Layer 6 of a small transformer language model trained on English Wikipedia (10 layers, counted from 0, width 128).
A neuron's activation on a vector x is SiLU(gate . x) times (in . x), where the dot is the dot product.

Input weights of the MLP neurons that the questions are about. A number n stands for (n - 128) times 0.0033.
n29 gate: 80, 136, 72, 140, 145, 160, 165, 143, 116, 180, 120, 158, 218, 150, 151, 50, 186, 117, 147, 130, 121, 153, 172, 140, 125, 93, 100, 163, 138, 119, 177, 132, 122, 146, 105, 128, 183, 132, 122, 150, 146, 131, 112, 104, 135, 186, 119, 179, 139, 121, 159, 109, 119, 145, 114, 107, 164, 102, 163, 120, 118, 111, 151, 107, 78, 187, 116, 154, 116, 111, 130, 126, 95, 148, 109, 128, 150, 171, 128, 150, 113, 107, 103, 118, 140, 142, 106, 138, 198, 115, 147, 148, 120, 80, 107, 110, 164, 153, 123, 110, 135, 102, 145, 159, 150, 140, 135, 136, 110, 142, 165, 131, 85, 140, 128, 135, 112, 174, 175, 152, 180, 156, 100, 143, 137, 86, 124, 85
n59 gate: 160, 175, 101, 108, 181, 122, 186, 87, 169, 132, 146, 140, 121, 152, 141, 95, 101, 125, 124, 55, 174, 163, 94, 119, 156, 129, 131, 105, 97, 151, 124, 186, 99, 142, 72, 123, 134, 118, 120, 94, 154, 113, 120, 179, 146, 110, 189, 143, 96, 136, 137, 102, 90, 174, 170, 133, 154, 150, 126, 129, 146, 140, 161, 159, 93, 146, 135, 112, 90, 104, 125, 125, 156, 107, 130, 117, 102, 128, 120, 130, 112, 105, 101, 98, 137, 183, 126, 144, 72, 108, 131, 99, 171, 140, 93, 130, 133, 126, 134, 121, 138, 135, 100, 172, 165, 140, 192, 101, 135, 108, 121, 133, 109, 116, 147, 155, 124, 130, 154, 125, 148, 120, 119, 138, 117, 81, 101, 39
n95 gate: 84, 65, 89, 87, 95, 102, 93, 133, 169, 191, 111, 101, 121, 133, 114, 115, 27, 174, 84, 108, 118, 96, 128, 37, 159, 109, 152, 81, 104, 128, 126, 129, 99, 150, 159, 67, 116, 82, 120, 72, 149, 131, 107, 145, 67, 157, 129, 139, 156, 75, 162, 147, 211, 135, 222, 94, 64, 120, 109, 166, 135, 170, 108, 127, 26, 134, 184, 105, 80, 86, 177, 106, 179, 91, 138, 150, 111, 206, 155, 149, 106, 174, 99, 113, 108, 113, 62, 108, 136, 96, 138, 186, 177, 157, 80, 151, 173, 93, 114, 131, 93, 79, 122, 93, 155, 83, 117, 65, 112, 96, 81, 81, 106, 151, 137, 101, 124, 169, 137, 121, 94, 190, 203, 141, 85, 106, 105, 121
n107 gate: 82, 79, 83, 120, 153, 92, 199, 130, 152, 151, 170, 116, 147, 86, 83, 57, 103, 122, 9, 135, 157, 120, 182, 92, 148, 127, 111, 131, 88, 105, 112, 126, 153, 150, 216, 101, 116, 140, 158, 125, 189, 158, 65, 119, 97, 202, 165, 79, 126, 164, 163, 114, 124, 127, 138, 143, 121, 115, 156, 111, 131, 121, 183, 173, 184, 175, 65, 148, 60, 6, 123, 137, 124, 158, 101, 123, 161, 176, 90, 128, 85, 143, 125, 147, 169, 197, 47, 87, 68, 146, 84, 136, 96, 130, 140, 102, 98, 76, 165, 135, 170, 103, 165, 148, 147, 126, 129, 97, 134, 128, 123, 118, 92, 74, 171, 152, 137, 88, 146, 129, 144, 140, 103, 145, 147, 96, 139, 143
n126 gate: 93, 104, 124, 190, 165, 174, 135, 176, 144, 126, 104, 120, 105, 87, 121, 89, 102, 139, 127, 110, 152, 176, 113, 97, 127, 104, 101, 101, 135, 146, 140, 157, 108, 82, 110, 191, 86, 111, 103, 113, 99, 140, 183, 111, 112, 82, 145, 160, 136, 151, 160, 124, 117, 137, 162, 139, 138, 151, 104, 113, 147, 123, 98, 88, 125, 210, 148, 139, 98, 93, 124, 108, 193, 148, 179, 113, 92, 102, 152, 135, 159, 102, 146, 142, 167, 178, 135, 72, 133, 166, 128, 143, 136, 67, 97, 169, 86, 134, 190, 149, 189, 116, 113, 116, 183, 97, 69, 145, 153, 128, 126, 132, 103, 128, 140, 180, 112, 133, 148, 112, 80, 141, 134, 140, 151, 75, 81, 124
n167 gate: 151, 193, 135, 70, 75, 107, 148, 148, 161, 100, 108, 175, 105, 160, 160, 140, 88, 138, 109, 134, 122, 124, 144, 109, 124, 116, 132, 123, 118, 120, 127, 126, 87, 118, 83, 82, 144, 139, 92, 58, 106, 112, 183, 137, 96, 126, 154, 152, 138, 116, 109, 89, 160, 121, 95, 167, 158, 121, 118, 106, 162, 127, 63, 110, 159, 117, 117, 129, 138, 141, 118, 105, 88, 108, 127, 116, 145, 143, 135, 132, 159, 134, 101, 128, 180, 156, 102, 153, 99, 153, 98, 97, 112, 82, 91, 89, 172, 132, 158, 154, 138, 143, 132, 108, 117, 100, 148, 158, 147, 149, 157, 143, 82, 133, 157, 186, 111, 181, 119, 115, 114, 166, 117, 65, 140, 103, 78, 98
n29 in: 97, 178, 159, 187, 142, 158, 144, 118, 107, 102, 142, 144, 148, 174, 162, 126, 125, 78, 117, 113, 136, 142, 102, 163, 105, 121, 111, 139, 175, 135, 86, 143, 110, 155, 107, 126, 135, 80, 132, 120, 119, 153, 196, 138, 119, 128, 130, 183, 101, 147, 117, 154, 122, 127, 121, 162, 111, 96, 170, 174, 143, 130, 180, 173, 117, 201, 112, 134, 145, 119, 170, 143, 123, 164, 75, 130, 125, 122, 182, 81, 131, 136, 133, 112, 100, 103, 118, 112, 165, 155, 142, 155, 118, 110, 96, 79, 70, 132, 162, 129, 138, 126, 151, 69, 158, 168, 121, 132, 106, 103, 141, 100, 125, 154, 112, 134, 141, 135, 138, 107, 121, 109, 171, 122, 131, 94, 129, 122
n59 in: 110, 130, 89, 85, 114, 114, 85, 115, 134, 91, 176, 173, 148, 110, 162, 164, 155, 66, 142, 87, 80, 92, 130, 178, 177, 61, 105, 133, 103, 130, 135, 108, 137, 116, 169, 69, 98, 136, 122, 144, 116, 103, 114, 126, 105, 128, 117, 143, 134, 84, 107, 138, 188, 163, 54, 163, 125, 97, 124, 111, 120, 113, 157, 101, 106, 99, 135, 119, 115, 123, 117, 164, 127, 132, 125, 114, 126, 78, 70, 108, 152, 108, 165, 125, 78, 88, 120, 127, 182, 150, 106, 107, 127, 78, 174, 148, 104, 135, 92, 103, 97, 142, 162, 90, 117, 145, 113, 108, 111, 132, 130, 124, 132, 185, 92, 129, 122, 168, 53, 110, 132, 138, 106, 133, 81, 130, 110, 137
n95 in: 87, 159, 159, 81, 146, 187, 131, 130, 127, 82, 104, 157, 124, 123, 136, 150, 140, 128, 106, 148, 117, 148, 114, 76, 121, 179, 159, 107, 107, 103, 102, 176, 171, 134, 147, 80, 166, 103, 155, 149, 135, 109, 132, 123, 169, 177, 135, 100, 196, 151, 140, 118, 112, 170, 145, 161, 105, 174, 140, 44, 126, 126, 207, 187, 115, 133, 125, 109, 99, 143, 220, 124, 127, 194, 128, 181, 141, 118, 71, 157, 60, 126, 130, 143, 134, 123, 135, 137, 88, 165, 154, 138, 96, 131, 95, 150, 78, 84, 88, 136, 110, 105, 123, 166, 151, 185, 135, 88, 155, 127, 151, 157, 117, 109, 137, 117, 172, 119, 87, 162, 142, 136, 100, 115, 157, 91, 172, 121
n107 in: 89, 101, 128, 152, 126, 147, 137, 142, 163, 142, 181, 134, 106, 101, 140, 105, 138, 117, 73, 180, 106, 98, 145, 89, 146, 96, 78, 113, 92, 146, 112, 122, 123, 186, 146, 100, 145, 112, 93, 99, 105, 116, 99, 162, 134, 106, 150, 111, 155, 112, 130, 107, 118, 137, 113, 154, 111, 127, 153, 178, 135, 149, 169, 99, 140, 186, 100, 124, 126, 104, 139, 181, 141, 137, 109, 141, 155, 142, 114, 83, 142, 186, 112, 163, 178, 130, 112, 139, 113, 159, 108, 104, 127, 163, 108, 73, 98, 108, 106, 144, 170, 112, 117, 123, 144, 97, 136, 123, 162, 117, 105, 100, 132, 92, 134, 90, 103, 105, 135, 99, 145, 120, 156, 123, 132, 106, 115, 153
n126 in: 105, 73, 144, 157, 142, 152, 164, 133, 137, 170, 169, 73, 91, 130, 68, 101, 117, 187, 155, 116, 139, 120, 62, 103, 107, 148, 109, 115, 116, 118, 78, 109, 66, 178, 195, 161, 139, 88, 116, 85, 129, 111, 128, 170, 130, 126, 156, 111, 129, 144, 143, 59, 87, 123, 116, 120, 131, 164, 167, 106, 149, 118, 142, 111, 145, 147, 121, 136, 75, 126, 69, 154, 151, 159, 167, 122, 133, 162, 123, 107, 104, 119, 113, 165, 157, 125, 132, 75, 125, 161, 120, 145, 93, 129, 127, 93, 107, 106, 129, 127, 218, 89, 161, 74, 154, 88, 78, 128, 117, 145, 133, 117, 154, 152, 167, 177, 115, 109, 160, 156, 149, 173, 148, 156, 115, 106, 149, 97
n167 in: 116, 103, 155, 115, 181, 143, 134, 107, 101, 151, 161, 139, 93, 126, 129, 102, 114, 100, 103, 153, 130, 146, 122, 132, 93, 125, 159, 117, 142, 164, 117, 143, 132, 151, 113, 109, 107, 80, 140, 97, 126, 122, 141, 121, 143, 107, 106, 101, 121, 175, 170, 109, 108, 131, 92, 97, 62, 97, 180, 132, 127, 142, 125, 164, 111, 122, 126, 97, 149, 144, 152, 138, 185, 141, 122, 83, 110, 103, 82, 121, 150, 155, 101, 160, 131, 128, 171, 117, 73, 79, 116, 171, 164, 164, 143, 152, 195, 105, 125, 140, 95, 67, 113, 112, 136, 154, 119, 107, 120, 146, 130, 137, 103, 105, 141, 87, 139, 97, 122, 105, 178, 140, 185, 139, 95, 145, 108, 134

Each question shows a token from some text and the vector x that enters the MLP there. A number n stands for (n - 128) times 0.031.

" the": 134, 151, 138, 139, 144, 123, 132, 134, 136, 131, 115, 132, 128, 122, 128, 148, 103, 125, 110, 133, 139, 149, 137, 110, 139, 138, 146, 92, 142, 163, 128, 117, 131, 136, 122, 97, 114, 109, 133, 126, 121, 130, 145, 123, 130, 119, 120, 130, 116, 114, 42, 120, 137, 115, 134, 100, 142, 106, 136, 125, 134, 132, 119, 121, 115, 164, 130, 110, 151, 120, 131, 135, 124, 124, 129, 116, 123, 129, 118, 129, 136, 148, 107, 239, 147, 123, 134, 117, 124, 159, 130, 129, 139, 117, 117, 112, 127, 128, 117, 117, 128, 131, 125, 119, 129, 124, 111, 143, 143, 111, 147, 128, 97, 123, 139, 122, 103, 124, 142, 134, 142, 129, 145, 123, 135, 110, 121, 130
The neuron with the highest activation: n167

" to": 114, 122, 142, 126, 101, 119, 129, 129, 113, 146, 127, 122, 133, 132, 98, 103, 126, 126, 127, 154, 151, 140, 124, 116, 124, 121, 124, 119, 123, 154, 107, 139, 131, 137, 124, 132, 164, 117, 119, 118, 124, 124, 126, 129, 136, 112, 153, 131, 119, 134, 64, 137, 123, 125, 154, 126, 156, 148, 113, 133, 136, 138, 122, 124, 145, 178, 119, 134, 116, 129, 129, 122, 130, 136, 128, 104, 109, 135, 120, 114, 127, 117, 88, 233, 160, 153, 123, 107, 112, 102, 121, 101, 145, 115, 117, 116, 133, 136, 119, 148, 125, 115, 122, 133, 133, 115, 138, 131, 185, 130, 120, 106, 121, 109, 186, 123, 114, 103, 136, 115, 124, 124, 160, 124, 120, 108, 116, 131
The most active neuron and its activation: n107, at about 2.5

" |": 160, 137, 139, 146, 133, 127, 122, 122, 123, 119, 135, 149, 133, 132, 91, 129, 137, 124, 109, 133, 119, 147, 122, 132, 130, 121, 144, 107, 132, 158, 150, 132, 143, 109, 128, 111, 130, 119, 131, 116, 137, 146, 124, 116, 132, 132, 124, 133, 137, 130, 130, 125, 122, 108, 133, 160, 141, 212, 120, 123, 133, 129, 124, 132, 118, 102, 128, 128, 124, 126, 129, 131, 130, 143, 126, 137, 132, 136, 131, 114, 127, 132, 165, 224, 92, 114, 137, 99, 133, 142, 146, 136, 139, 122, 102, 117, 139, 121, 117, 144, 114, 144, 109, 104, 128, 125, 141, 119, 116, 115, 150, 123, 119, 103, 73, 125, 113, 123, 115, 125, 121, 102, 136, 129, 138, 118, 131, 120
The neuron with the highest activation: n107

" Islam": 116, 146, 134, 148, 128, 129, 71, 119, 124, 107, 120, 143, 127, 123, 108, 102, 155, 144, 101, 136, 61, 123, 115, 153, 150, 123, 168, 119, 131, 163, 154, 139, 139, 136, 122, 130, 133, 111, 124, 144, 128, 140, 116, 114, 145, 118, 141, 114, 135, 125, 143, 136, 100, 136, 96, 136, 156, 124, 94, 97, 125, 124, 131, 105, 117, 90, 129, 130, 157, 108, 134, 128, 145, 160, 128, 132, 122, 122, 121, 109, 90, 158, 165, 193, 132, 92, 172, 162, 117, 153, 135, 112, 123, 148, 128, 120, 136, 132, 95, 120, 127, 132, 124, 115, 108, 107, 130, 162, 137, 115, 132, 161, 95, 125, 42, 146, 85, 130, 110, 117, 129, 60, 138, 130, 116, 152, 133, 124
The most active neuron and its activation: n126, at about 0.32

"RO": 117, 124, 103, 156, 125, 144, 168, 157, 135, 116, 148, 167, 127, 127, 159, 156, 155, 111, 140, 141, 65, 150, 126, 162, 141, 95, 114, 130, 129, 172, 150, 137, 108, 99, 119, 131, 136, 128, 129, 136, 127, 118, 100, 130, 153, 112, 118, 158, 121, 105, 90, 147, 116, 119, 117, 108, 129, 108, 151, 131, 88, 122, 134, 135, 127, 151, 94, 121, 100, 132, 156, 139, 114, 150, 98, 132, 125, 116, 106, 153, 138, 140, 130, 156, 143, 145, 171, 145, 131, 116, 107, 104, 148, 106, 120, 175, 99, 126, 169, 125, 93, 169, 119, 111, 119, 101, 98, 112, 140, 100, 132, 134, 141, 136, 73, 115, 83, 160, 137, 96, 142, 140, 130, 117, 102, 101, 108, 126
The most active neuron and its activation: n29, at about 0.88

"a": 118, 128, 117, 118, 140, 148, 83, 139, 112, 126, 111, 129, 135, 128, 115, 119, 156, 147, 147, 138, 79, 138, 121, 145, 127, 80, 131, 114, 121, 119, 109, 116, 151, 122, 131, 141, 120, 139, 141, 146, 141, 132, 113, 108, 126, 99, 128, 131, 114, 123, 82, 133, 108, 124, 108, 141, 116, 135, 138, 126, 104, 145, 113, 108, 164, 94, 132, 156, 184, 154, 113, 125, 145, 102, 115, 144, 135, 113, 139, 124, 167, 137, 165, 201, 160, 113, 152, 112, 107, 137, 148, 99, 107, 141, 111, 92, 114, 144, 91, 104, 150, 114, 104, 123, 135, 124, 127, 142, 115, 174, 154, 108, 130, 112, 100, 95, 116, 94, 131, 133, 149, 131, 135, 138, 100, 119, 164, 142
The most active neuron and its activation: n29, at about 0.16

",": 119, 134, 148, 121, 126, 135, 80, 116, 133, 142, 146, 135, 113, 115, 138, 90, 96, 120, 142, 130, 142, 118, 121, 144, 136, 137, 157, 85, 116, 131, 142, 122, 107, 135, 108, 121, 129, 105, 120, 143, 115, 110, 122, 132, 111, 166, 117, 144, 123, 130, 101, 126, 125, 150, 81, 121, 117, 185, 114, 111, 87, 131, 112, 114, 114, 118, 137, 96, 160, 138, 119, 158, 131, 104, 122, 113, 127, 118, 126, 127, 144, 92, 123, 202, 134, 131, 137, 159, 145, 107, 108, 132, 135, 113, 122, 127, 131, 116, 185, 110, 107, 118, 152, 114, 138, 133, 136, 135, 140, 139, 134, 130, 133, 140, 129, 120, 149, 142, 122, 135, 134, 224, 132, 118, 131, 164, 106, 118
The two highest activations, in order: n167, n107

" (": 127, 110, 141, 132, 100, 124, 133, 144, 135, 119, 146, 121, 122, 125, 105, 111, 133, 120, 121, 157, 127, 131, 115, 142, 119, 121, 133, 123, 120, 130, 130, 135, 137, 125, 127, 99, 164, 121, 140, 110, 133, 92, 113, 116, 135, 113, 139, 128, 116, 144, 86, 149, 138, 134, 146, 124, 141, 165, 111, 137, 117, 133, 130, 135, 141, 191, 130, 119, 131, 157, 136, 153, 133, 130, 135, 152, 115, 131, 118, 133, 135, 127, 78, 230, 145, 126, 101, 93, 113, 128, 149, 107, 136, 141, 113, 122, 133, 140, 105, 147, 131, 106, 129, 106, 133, 120, 126, 135, 177, 112, 145, 115, 120, 133, 125, 126, 122, 123, 136, 130, 105, 145, 149, 119, 146, 100, 125, 149
Which three neurons fire most, strongest first? n107, n126, n95

"Br": 154, 129, 134, 171, 139, 129, 129, 123, 131, 129, 148, 158, 167, 152, 160, 123, 117, 144, 112, 135, 127, 129, 123, 130, 132, 92, 137, 119, 117, 147, 132, 133, 155, 129, 114, 118, 122, 132, 99, 149, 143, 90, 142, 112, 122, 112, 131, 120, 119, 125, 137, 108, 142, 148, 123, 136, 153, 105, 122, 129, 137, 143, 124, 159, 130, 153, 122, 111, 123, 137, 128, 118, 113, 112, 136, 89, 131, 119, 126, 114, 143, 155, 86, 189, 90, 102, 163, 155, 152, 162, 134, 82, 130, 138, 110, 96, 128, 119, 161, 136, 134, 118, 147, 137, 140, 120, 147, 138, 146, 140, 151, 92, 128, 145, 72, 125, 106, 141, 126, 85, 100, 134, 127, 66, 169, 106, 117, 142
Which three neurons fire most, strongest first? n29, n95, n59

" techn": 109, 133, 104, 109, 127, 130, 184, 152, 145, 112, 155, 142, 142, 123, 111, 154, 130, 154, 121, 155, 113, 114, 86, 164, 127, 141, 139, 163, 112, 115, 106, 118, 138, 187, 106, 153, 158, 146, 134, 117, 124, 120, 137, 115, 114, 117, 105, 126, 132, 141, 81, 144, 116, 135, 98, 99, 115, 111, 127, 123, 121, 119, 135, 122, 122, 87, 132, 108, 153, 120, 132, 158, 156, 149, 139, 112, 136, 124, 111, 119, 84, 123, 121, 192, 118, 130, 173, 180, 131, 149, 129, 104, 112, 141, 151, 116, 82, 95, 130, 91, 158, 119, 128, 131, 140, 117, 129, 112, 143, 136, 138, 121, 95, 126, 115, 129, 124, 120, 107, 106, 157, 145, 152, 96, 139, 98, 135, 114
The neuron with the highest activation: n107

"  ": 147, 155, 139, 102, 117, 146, 126, 123, 98, 144, 125, 160, 127, 129, 182, 137, 99, 128, 117, 123, 116, 130, 120, 91, 115, 98, 124, 125, 117, 152, 100, 134, 113, 124, 135, 143, 130, 92, 117, 153, 109, 121, 126, 115, 134, 106, 117, 150, 88, 143, 123, 119, 126, 160, 104, 132, 113, 176, 115, 135, 163, 112, 121, 137, 140, 113, 109, 105, 125, 133, 115, 199, 115, 119, 145, 127, 117, 114, 133, 112, 129, 90, 133, 203, 123, 141, 118, 164, 102, 110, 125, 112, 142, 123, 115, 84, 130, 130, 133, 124, 164, 112, 131, 136, 120, 154, 135, 142, 113, 142, 155, 132, 133, 151, 108, 112, 148, 113, 118, 107, 141, 115, 117, 106, 135, 120, 134, 127
The most active neuron and its activation: n167, at about 0.53

" he": 116, 145, 103, 151, 127, 130, 113, 156, 139, 105, 102, 159, 134, 143, 115, 121, 146, 134, 110, 134, 110, 132, 99, 156, 118, 102, 135, 101, 142, 126, 92, 130, 132, 147, 113, 104, 101, 128, 109, 141, 107, 95, 134, 125, 142, 142, 116, 112, 120, 109, 106, 141, 139, 119, 110, 117, 110, 106, 138, 149, 147, 132, 168, 142, 142, 123, 127, 111, 97, 99, 140, 106, 123, 153, 115, 140, 127, 117, 129, 88, 157, 133, 120, 198, 123, 109, 114, 147, 162, 76, 85, 129, 117, 172, 105, 99, 109, 137, 146, 163, 112, 126, 115, 137, 105, 112, 108, 141, 148, 136, 134, 159, 89, 123, 123, 106, 158, 133, 102, 148, 111, 142, 156, 121, 152, 100, 115, 150
Which three neurons fire most, strongest first? n167, n126, n107

".": 135, 145, 133, 141, 108, 204, 118, 110, 100, 133, 164, 131, 123, 129, 163, 127, 174, 97, 138, 132, 94, 114, 113, 113, 144, 68, 117, 113, 117, 127, 149, 122, 107, 160, 154, 179, 117, 114, 136, 82, 126, 122, 120, 106, 142, 120, 139, 131, 121, 131, 85, 111, 143, 121, 102, 108, 135, 159, 124, 120, 92, 109, 152, 155, 130, 106, 113, 130, 151, 133, 109, 142, 148, 149, 103, 117, 133, 131, 139, 119, 153, 108, 158, 158, 149, 114, 121, 118, 126, 145, 124, 121, 127, 119, 123, 136, 124, 164, 169, 128, 113, 86, 107, 128, 149, 146, 136, 117, 137, 131, 126, 126, 112, 129, 43, 143, 76, 120, 124, 132, 131, 128, 103, 121, 85, 142, 105, 121
The most active neuron and its activation: n29, at about 0.3

" and": 102, 107, 155, 131, 145, 127, 146, 146, 135, 134, 102, 128, 122, 116, 102, 116, 133, 134, 130, 131, 114, 145, 145, 128, 150, 131, 103, 115, 114, 126, 116, 145, 157, 104, 129, 128, 154, 159, 129, 118, 150, 141, 138, 114, 142, 112, 130, 148, 116, 112, 49, 144, 134, 129, 118, 154, 156, 145, 108, 141, 70, 113, 128, 101, 131, 167, 143, 115, 126, 130, 110, 147, 108, 124, 123, 141, 142, 125, 122, 128, 117, 134, 140, 216, 113, 138, 106, 135, 114, 117, 123, 119, 113, 144, 138, 114, 96, 156, 131, 124, 140, 102, 143, 140, 120, 122, 135, 118, 143, 111, 130, 149, 154, 146, 127, 141, 117, 125, 120, 131, 145, 135, 174, 126, 141, 131, 124, 145
The neuron with the highest activation: n107

"arth": 146, 143, 119, 108, 126, 146, 100, 108, 157, 124, 123, 149, 135, 118, 169, 103, 111, 161, 117, 131, 66, 118, 100, 135, 152, 101, 133, 134, 102, 146, 151, 140, 111, 140, 140, 117, 124, 126, 136, 153, 141, 108, 139, 139, 185, 141, 118, 116, 125, 142, 80, 116, 147, 135, 146, 101, 116, 125, 123, 112, 110, 138, 114, 91, 149, 139, 128, 60, 101, 146, 154, 177, 123, 96, 111, 119, 96, 125, 132, 101, 126, 113, 142, 142, 108, 122, 117, 175, 108, 127, 109, 137, 147, 88, 141, 152, 114, 139, 182, 152, 128, 116, 114, 134, 125, 139, 110, 159, 118, 128, 121, 165, 145, 133, 99, 100, 102, 178, 135, 112, 135, 123, 104, 147, 118, 131, 108, 154
The neuron with the highest activation: n59

" these": 119, 142, 113, 136, 155, 144, 128, 140, 126, 135, 95, 137, 129, 115, 132, 143, 148, 137, 110, 138, 89, 154, 132, 134, 133, 111, 146, 110, 119, 147, 109, 119, 158, 153, 107, 149, 147, 126, 121, 135, 135, 149, 155, 113, 130, 106, 126, 126, 116, 128, 51, 139, 143, 140, 111, 116, 126, 130, 122, 129, 148, 128, 129, 135, 143, 166, 138, 101, 158, 131, 170, 133, 108, 116, 127, 122, 129, 106, 134, 116, 133, 143, 122, 219, 151, 103, 84, 150, 106, 142, 147, 112, 117, 128, 152, 130, 138, 130, 115, 119, 108, 121, 137, 142, 109, 129, 105, 124, 157, 130, 122, 141, 127, 142, 141, 90, 90, 135, 122, 133, 107, 132, 143, 111, 167, 110, 118, 142
The neuron with the highest activation: n167

"lo": 91, 157, 95, 148, 118, 142, 147, 151, 118, 156, 155, 151, 137, 118, 108, 130, 166, 151, 125, 152, 113, 148, 96, 119, 125, 115, 139, 155, 122, 156, 128, 111, 124, 171, 137, 120, 140, 149, 137, 121, 124, 104, 138, 137, 158, 106, 113, 128, 128, 138, 98, 142, 83, 133, 122, 110, 151, 113, 138, 168, 118, 151, 170, 123, 132, 100, 119, 117, 120, 126, 124, 190, 100, 125, 125, 102, 152, 122, 105, 73, 159, 152, 145, 143, 120, 132, 150, 149, 122, 131, 101, 118, 123, 121, 163, 158, 143, 150, 165, 89, 101, 148, 144, 151, 131, 144, 89, 133, 115, 142, 120, 110, 108, 140, 47, 105, 119, 133, 113, 103, 153, 142, 117, 134, 169, 76, 127, 136
The neuron with the highest activation: n29

" in": 129, 89, 131, 147, 104, 145, 125, 115, 129, 114, 127, 157, 121, 151, 130, 100, 85, 135, 122, 144, 124, 124, 116, 153, 121, 136, 132, 113, 117, 149, 126, 132, 112, 125, 124, 111, 146, 97, 149, 123, 116, 128, 154, 112, 102, 131, 133, 124, 136, 123, 119, 121, 130, 125, 164, 149, 100, 121, 99, 161, 86, 149, 115, 143, 120, 107, 141, 114, 111, 145, 145, 150, 151, 124, 128, 145, 155, 133, 158, 130, 137, 144, 104, 224, 152, 113, 111, 129, 117, 169, 153, 137, 140, 115, 120, 144, 115, 141, 126, 124, 132, 117, 108, 124, 155, 137, 136, 122, 125, 116, 127, 78, 168, 118, 182, 123, 127, 117, 122, 104, 122, 166, 157, 161, 122, 107, 114, 126
The most active neuron and its activation: n95, at about 0.91

"=": 114, 125, 131, 122, 120, 137, 133, 134, 124, 122, 121, 112, 135, 128, 110, 84, 114, 144, 139, 147, 159, 117, 117, 121, 119, 113, 133, 124, 139, 177, 135, 148, 151, 127, 116, 152, 131, 120, 131, 116, 125, 113, 116, 129, 144, 81, 159, 133, 118, 149, 63, 161, 131, 125, 139, 109, 147, 166, 118, 174, 159, 118, 122, 117, 146, 177, 132, 100, 128, 132, 116, 120, 132, 142, 136, 128, 119, 109, 123, 140, 130, 123, 90, 203, 140, 156, 107, 98, 116, 118, 141, 111, 122, 132, 117, 97, 115, 137, 129, 169, 120, 103, 126, 127, 147, 102, 142, 130, 165, 144, 129, 94, 126, 120, 174, 152, 130, 129, 136, 133, 120, 109, 167, 110, 115, 97, 102, 133
The most active neuron and its activation: n126, at about 3.1

" remain": 122, 131, 117, 141, 137, 100, 136, 120, 135, 110, 120, 126, 119, 136, 123, 136, 122, 123, 141, 124, 116, 137, 123, 140, 102, 135, 146, 121, 99, 145, 107, 121, 121, 174, 97, 112, 139, 150, 134, 132, 118, 147, 125, 133, 97, 115, 137, 138, 150, 120, 117, 134, 112, 128, 168, 164, 114, 124, 137, 168, 149, 156, 126, 112, 117, 121, 110, 131, 137, 125, 137, 171, 119, 122, 122, 104, 132, 119, 90, 105, 111, 122, 159, 211, 132, 126, 88, 143, 121, 117, 137, 99, 149, 140, 115, 122, 116, 105, 158, 117, 66, 148, 99, 139, 159, 148, 115, 104, 139, 135, 132, 125, 155, 94, 94, 84, 99, 121, 111, 169, 118, 94, 160, 120, 69, 130, 124, 142
The neuron with the highest activation: n126

"ua": 91, 170, 129, 155, 125, 137, 176, 137, 122, 116, 143, 104, 119, 155, 178, 136, 127, 114, 117, 126, 137, 122, 124, 178, 141, 69, 114, 113, 113, 150, 114, 113, 124, 102, 158, 95, 113, 106, 152, 91, 128, 113, 152, 133, 148, 96, 117, 129, 117, 130, 96, 100, 126, 127, 103, 125, 132, 126, 117, 152, 106, 143, 167, 122, 108, 105, 134, 118, 144, 139, 126, 123, 141, 115, 108, 128, 107, 163, 106, 126, 170, 142, 115, 141, 118, 153, 154, 111, 116, 160, 96, 112, 113, 130, 142, 142, 137, 183, 157, 133, 124, 173, 106, 123, 143, 174, 93, 145, 132, 117, 143, 85, 107, 136, 55, 129, 123, 160, 99, 118, 153, 130, 130, 121, 99, 121, 110, 129
The two highest activations, in order: n59, n167

" Ali": 125, 174, 139, 137, 101, 141, 117, 158, 89, 142, 159, 135, 130, 126, 111, 141, 148, 107, 146, 163, 79, 119, 106, 135, 164, 117, 152, 129, 141, 132, 126, 134, 116, 144, 134, 130, 117, 130, 135, 131, 130, 120, 117, 133, 136, 125, 123, 129, 127, 114, 108, 91, 120, 126, 127, 117, 135, 137, 119, 130, 160, 145, 173, 124, 137, 73, 144, 116, 140, 92, 101, 185, 125, 154, 160, 107, 155, 139, 133, 111, 107, 146, 124, 180, 142, 113, 175, 145, 137, 125, 122, 117, 129, 137, 138, 77, 158, 133, 106, 119, 104, 118, 129, 135, 117, 152, 124, 150, 157, 130, 133, 89, 165, 102, 42, 122, 96, 119, 109, 91, 119, 129, 102, 122, 154, 156, 155, 117
The neuron with the highest activation: n29

" was": 129, 145, 134, 171, 123, 125, 126, 164, 139, 116, 131, 128, 114, 160, 114, 144, 81, 121, 140, 149, 116, 136, 142, 137, 120, 147, 141, 121, 110, 145, 120, 131, 130, 160, 131, 109, 148, 115, 102, 130, 128, 136, 151, 139, 137, 110, 120, 130, 132, 133, 117, 118, 123, 137, 123, 122, 74, 122, 136, 151, 145, 139, 125, 117, 138, 159, 111, 134, 121, 151, 144, 159, 123, 114, 127, 155, 121, 129, 121, 134, 129, 122, 149, 235, 105, 154, 123, 127, 154, 94, 154, 108, 120, 102, 97, 103, 128, 121, 164, 126, 88, 99, 95, 132, 127, 125, 124, 131, 121, 130, 130, 126, 135, 97, 124, 111, 143, 138, 104, 125, 110, 132, 156, 131, 119, 104, 146, 128
Which three neurons fire most, strongest first? n95, n167, n59

" have": 126, 123, 130, 154, 128, 126, 132, 153, 128, 135, 119, 132, 109, 160, 119, 140, 126, 122, 112, 145, 88, 142, 102, 167, 137, 108, 134, 137, 143, 150, 106, 132, 159, 159, 116, 158, 135, 110, 118, 168, 121, 144, 153, 129, 146, 100, 130, 135, 116, 109, 82, 137, 129, 158, 145, 140, 121, 125, 133, 160, 147, 156, 121, 98, 133, 135, 129, 83, 117, 113, 135, 158, 134, 122, 157, 155, 126, 135, 147, 121, 120, 139, 144, 227, 129, 115, 105, 120, 115, 117, 162, 107, 119, 133, 144, 128, 128, 89, 160, 112, 115, 137, 112, 136, 129, 152, 132, 133, 160, 137, 120, 133, 134, 122, 114, 110, 114, 136, 115, 148, 126, 142, 137, 114, 147, 134, 143, 131
The neuron with the highest activation: n59

"ard": 111, 139, 133, 125, 106, 124, 133, 93, 148, 137, 160, 115, 147, 149, 123, 117, 95, 158, 131, 125, 65, 142, 151, 142, 166, 125, 118, 133, 116, 170, 126, 107, 80, 129, 150, 125, 123, 109, 153, 129, 125, 121, 147, 147, 180, 152, 149, 137, 128, 136, 98, 126, 122, 125, 136, 159, 156, 136, 148, 126, 114, 134, 153, 135, 113, 131, 150, 119, 147, 139, 106, 171, 132, 150, 113, 107, 135, 111, 157, 89, 130, 191, 135, 163, 126, 158, 171, 150, 154, 125, 148, 133, 143, 114, 115, 117, 117, 121, 144, 127, 115, 146, 91, 138, 119, 163, 86, 144, 133, 139, 131, 116, 154, 142, 64, 134, 91, 161, 106, 118, 133, 94, 100, 143, 113, 176, 118, 128
The neuron with the highest activation: n95